Layer 10 of a small transformer language model trained on English Wikipedia (22 layers, counted from 0, width 128).
A neuron's activation on a vector x is GELU(weights . x), where the dot is the dot product.

Input weights of the MLP neurons that the questions are about. A number n stands for (n - 500) times 0.0012.
n55: 491 444 686 552 455 533 451 482 500 464 440 416 206 576 585 491 556 340 460 469 470 563 484 548 430 530 563 541 539 638 522 522 549 519 376 443 407 316 521 554 737 574 494 536 407 334 486 491 518 521 397 548 395 460 686 604 497 446 462 494 390 521 573 589 585 475 625 296 605 568 372 479 443 457 500 715 407 323 876 592 462 601 589 588 482 598 596 617 470 521 272 572 234 503 484 475 626 346 292 546 466 337 609 488 307 512 399 368 470 457 556 509 595 589 560 533 464 638 485 443 601 411 458 515 356 700 545 553
n188: 481 541 672 638 565 548 362 466 452 462 483 272 467 589 563 400 520 523 234 665 484 553 434 503 477 569 475 694 544 463 306 451 694 497 552 475 541 421 563 573 383 410 577 653 470 563 518 402 635 528 349 517 552 474 552 510 533 513 503 345 537 534 561 532 503 681 644 623 604 418 592 475 444 412 470 519 330 452 610 650 568 590 313 558 454 497 516 317 497 545 579 227 597 436 540 458 399 767 373 391 267 409 444 731 431 376 705 349 419 400 698 698 359 487 566 689 441 619 570 444 341 470 392 402 559 626 494 579
n246: 614 659 452 500 587 365 670 527 592 594 743 373 544 440 555 679 744 379 429 570 563 407 273 733 500 590 521 711 716 373 219 286 554 511 417 535 490 458 423 433 528 528 606 299 344 482 483 377 518 579 555 20 533 671 351 536 504 537 541 613 312 465 422 464 310 615 485 563 378 551 292 475 521 640 598 486 417 384 450 600 397 536 510 687 456 539 385 423 504 592 482 496 548 446 485 486 423 540 482 422 356 810 529 576 483 424 461 653 566 429 394 482 675 716 413 621 486 354 698 496 507 470 345 315 387 510 641 475
n257: 313 471 414 515 538 453 296 588 506 500 549 539 372 500 469 473 373 439 497 686 353 568 637 494 374 653 553 586 685 289 603 442 491 465 506 585 483 474 407 609 299 425 480 532 512 579 492 379 429 480 582 475 563 343 458 634 552 730 471 591 457 353 465 497 546 512 800 623 739 563 682 351 460 647 489 477 431 541 519 402 471 372 420 509 557 634 674 543 527 524 406 383 478 536 464 470 657 422 315 488 611 371 575 371 546 551 515 480 506 381 354 563 527 596 485 429 431 530 447 576 482 667 506 386 664 376 509 621
n464: 608 482 592 411 555 663 478 475 607 475 408 247 527 673 835 92 515 599 400 335 544 419 492 717 662 558 367 430 362 512 477 302 628 508 662 456 474 518 526 504 544 453 511 464 261 652 237 614 507 668 645 480 428 671 443 695 348 408 299 414 269 601 452 639 404 657 568 544 441 644 519 493 471 335 651 403 575 416 496 454 435 429 417 639 290 403 601 785 374 470 515 654 685 254 618 399 474 432 254 403 279 432 564 605 504 572 470 453 446 489 561 643 504 553 569 430 533 541 518 680 376 640 695 533 618 609 544 420
n485: 555 377 631 601 552 354 681 628 606 746 557 454 570 552 564 376 573 337 374 560 465 382 520 426 386 538 455 335 513 718 460 530 457 483 474 609 439 510 308 539 659 352 375 342 530 503 604 371 373 644 776 493 391 533 355 513 547 453 597 397 617 446 632 304 644 484 444 724 631 288 410 545 294 552 506 481 507 439 424 433 541 425 604 469 516 272 566 534 626 435 377 458 554 432 567 503 551 585 481 523 516 497 434 671 491 523 636 669 456 249 410 648 675 595 322 442 623 520 377 497 389 476 461 624 327 494 599 434
n501: 438 451 481 413 444 575 522 449 419 573 435 462 503 457 526 509 637 648 450 387 534 620 657 531 481 430 500 471 387 575 394 471 437 358 335 556 417 438 574 525 589 488 464 488 436 452 403 296 616 431 426 493 503 548 573 509 622 390 440 491 820 400 432 453 638 796 404 346 328 580 446 561 433 453 586 455 668 676 436 354 548 400 630 503 518 566 636 487 394 525 462 417 412 553 522 541 653 282 481 512 387 541 506 503 476 424 534 656 327 572 426 456 575 724 423 484 409 616 574 558 308 784 494 752 522 564 735 280

Each question shows a token from some text and the vector x that enters the MLP there. A number n stands for (n - 500) times 0.012.

" \"": 467 578 579 457 446 525 578 713 528 455 726 489 384 441 670 467 448 351 682 420 545 485 527 363 577 322 632 545 435 553 353 426 361 577 583 415 348 592 597 600 469 472 398 450 406 462 304 642 665 463 665 331 446 410 506 424 621 414 452 523 525 530 506 487 546 504 643 586 535 529 480 504 675 516 530 491 555 456 555 406 559 497 287 543 614 656 551 549 404 467 530 375 564 604 709 645 428 378 587 352 498 340 354 655 479 373 524 299 545 743 515 506 360 393 416 479 574 258 418 324 630 533 746 594 417 469 542 591
Which of these neurons fires most? n464

" they": 543 520 617 431 491 435 572 728 594 486 594 484 548 349 499 509 490 309 652 506 596 439 485 440 637 321 613 519 497 618 297 449 341 662 505 379 311 580 550 552 544 487 397 505 416 495 425 527 621 318 709 274 472 332 474 280 558 455 327 610 446 440 445 497 532 602 621 547 379 460 594 549 746 422 431 448 474 488 529 426 682 644 236 554 628 584 438 602 398 507 625 431 611 409 537 557 462 398 569 476 690 377 321 634 429 460 610 332 538 690 593 547 449 423 572 473 580 306 382 389 485 545 686 540 573 556 559 539
Which of these neurons fires most? n464

" Rh": 474 686 486 461 491 405 460 651 592 369 510 647 332 251 497 657 517 460 428 364 583 381 440 461 615 514 760 518 413 550 322 465 566 603 526 311 424 442 530 630 542 513 363 494 548 468 380 543 653 247 520 405 560 358 593 462 524 451 421 564 434 357 517 457 727 409 493 591 496 548 446 407 473 470 474 617 545 510 560 349 463 480 329 610 745 602 496 578 490 467 626 372 569 625 555 508 359 453 569 467 715 388 327 568 520 414 554 389 368 736 492 665 397 515 493 568 580 317 476 385 553 511 720 480 540 630 470 670
Which of these neurons fires most? n55

".": 378 665 549 477 453 542 517 757 572 527 714 495 482 368 548 414 511 235 660 456 569 377 527 416 584 300 733 552 501 619 295 418 385 567 506 352 294 490 536 532 464 477 480 474 508 439 397 573 639 437 824 430 451 433 475 371 601 444 453 638 445 448 489 428 489 543 546 637 580 479 512 498 587 461 387 515 499 451 538 504 742 592 317 465 626 570 594 530 486 449 521 455 495 469 623 531 431 417 597 451 633 345 331 577 532 455 680 267 512 771 490 538 393 377 493 463 639 378 336 337 519 541 732 514 505 489 500 564
Which of these neurons fires most? n485

"ium": 444 506 522 542 611 471 586 639 569 570 553 593 431 307 466 535 525 390 417 432 556 444 543 462 556 413 710 562 480 489 333 431 551 739 573 458 371 577 573 545 520 454 463 468 541 400 376 633 534 383 534 356 465 371 354 267 623 536 471 491 433 400 535 504 668 441 456 493 531 544 418 610 548 364 456 533 527 474 541 333 684 425 316 489 737 603 420 539 255 419 579 325 526 436 675 590 398 488 565 384 671 409 248 636 493 489 666 518 460 690 477 525 457 439 387 609 673 444 347 396 575 631 839 429 548 675 441 503
Which of these neurons fires most? n485

"50": 470 469 468 522 526 515 499 797 645 424 715 546 477 359 366 388 470 311 577 439 611 521 486 461 618 393 686 370 472 521 315 493 562 622 528 293 345 540 647 575 463 472 494 494 416 487 319 678 609 440 614 436 422 433 519 424 613 507 405 628 488 368 488 501 560 501 393 485 622 536 417 585 570 409 458 514 443 532 501 476 470 712 227 417 560 591 598 528 417 566 717 461 514 373 557 510 414 443 537 429 661 333 368 539 488 436 739 414 447 630 545 517 371 344 392 440 691 336 445 301 601 621 785 529 586 581 659 611
Which of these neurons fires most? n464

" such": 511 410 642 356 524 391 466 592 686 438 586 479 459 335 350 449 455 392 665 424 501 494 572 487 569 354 587 587 498 544 292 515 557 639 562 545 417 656 602 483 572 478 324 497 493 441 312 608 564 438 756 334 499 389 632 322 669 477 500 669 409 276 546 554 606 547 565 539 473 473 482 651 662 477 304 534 388 550 539 404 585 599 351 552 645 608 387 628 422 535 503 472 536 524 554 514 495 416 556 523 709 286 303 504 496 465 570 400 441 719 438 548 281 453 549 606 471 431 355 334 644 570 634 581 407 572 545 428
Which of these neurons fires most? n55

"ri": 516 515 408 507 463 449 544 575 582 474 723 537 462 249 310 408 640 553 703 586 632 539 503 458 626 397 663 383 505 399 375 387 546 585 687 464 565 442 574 500 484 369 437 504 449 523 512 469 667 314 538 361 342 555 418 364 629 454 431 665 597 521 556 416 552 407 461 538 526 415 581 464 561 409 481 435 399 488 648 405 554 453 365 558 597 661 504 594 377 439 610 362 490 582 655 413 456 456 446 463 713 541 441 785 263 287 817 491 531 579 292 500 500 389 512 489 677 337 450 338 539 548 703 403 530 511 480 570
The two highest activations, in order: n246, n188

"est": 446 647 435 477 477 457 326 652 629 480 481 497 409 347 455 467 404 396 562 424 514 507 648 519 521 413 583 550 457 778 369 532 489 606 626 249 329 577 482 495 479 548 375 483 428 410 331 520 530 303 587 359 538 347 568 526 511 444 600 490 478 416 502 365 652 394 367 588 632 649 606 540 515 482 536 520 528 411 618 412 415 428 353 579 619 694 460 564 456 534 580 387 571 516 413 593 499 455 620 520 564 430 245 574 457 345 683 582 480 891 550 527 386 326 502 514 563 428 538 354 512 698 685 480 633 552 514 508
The two highest activations, in order: n501, n257

"ention": 593 381 600 414 508 469 479 718 505 445 676 515 550 358 414 495 458 403 650 571 697 404 673 381 541 317 696 534 595 575 314 412 475 591 591 433 377 465 694 505 457 471 508 624 399 559 358 572 557 462 782 315 464 432 465 367 773 403 476 596 493 405 465 459 578 450 444 460 479 460 606 583 679 397 340 428 474 532 484 372 634 445 274 622 649 585 555 515 418 547 565 553 562 424 649 561 453 523 532 327 655 527 285 505 400 434 578 435 505 676 444 482 513 420 472 339 623 333 529 248 573 451 572 564 406 616 508 569
Which of these neurons fires most? n246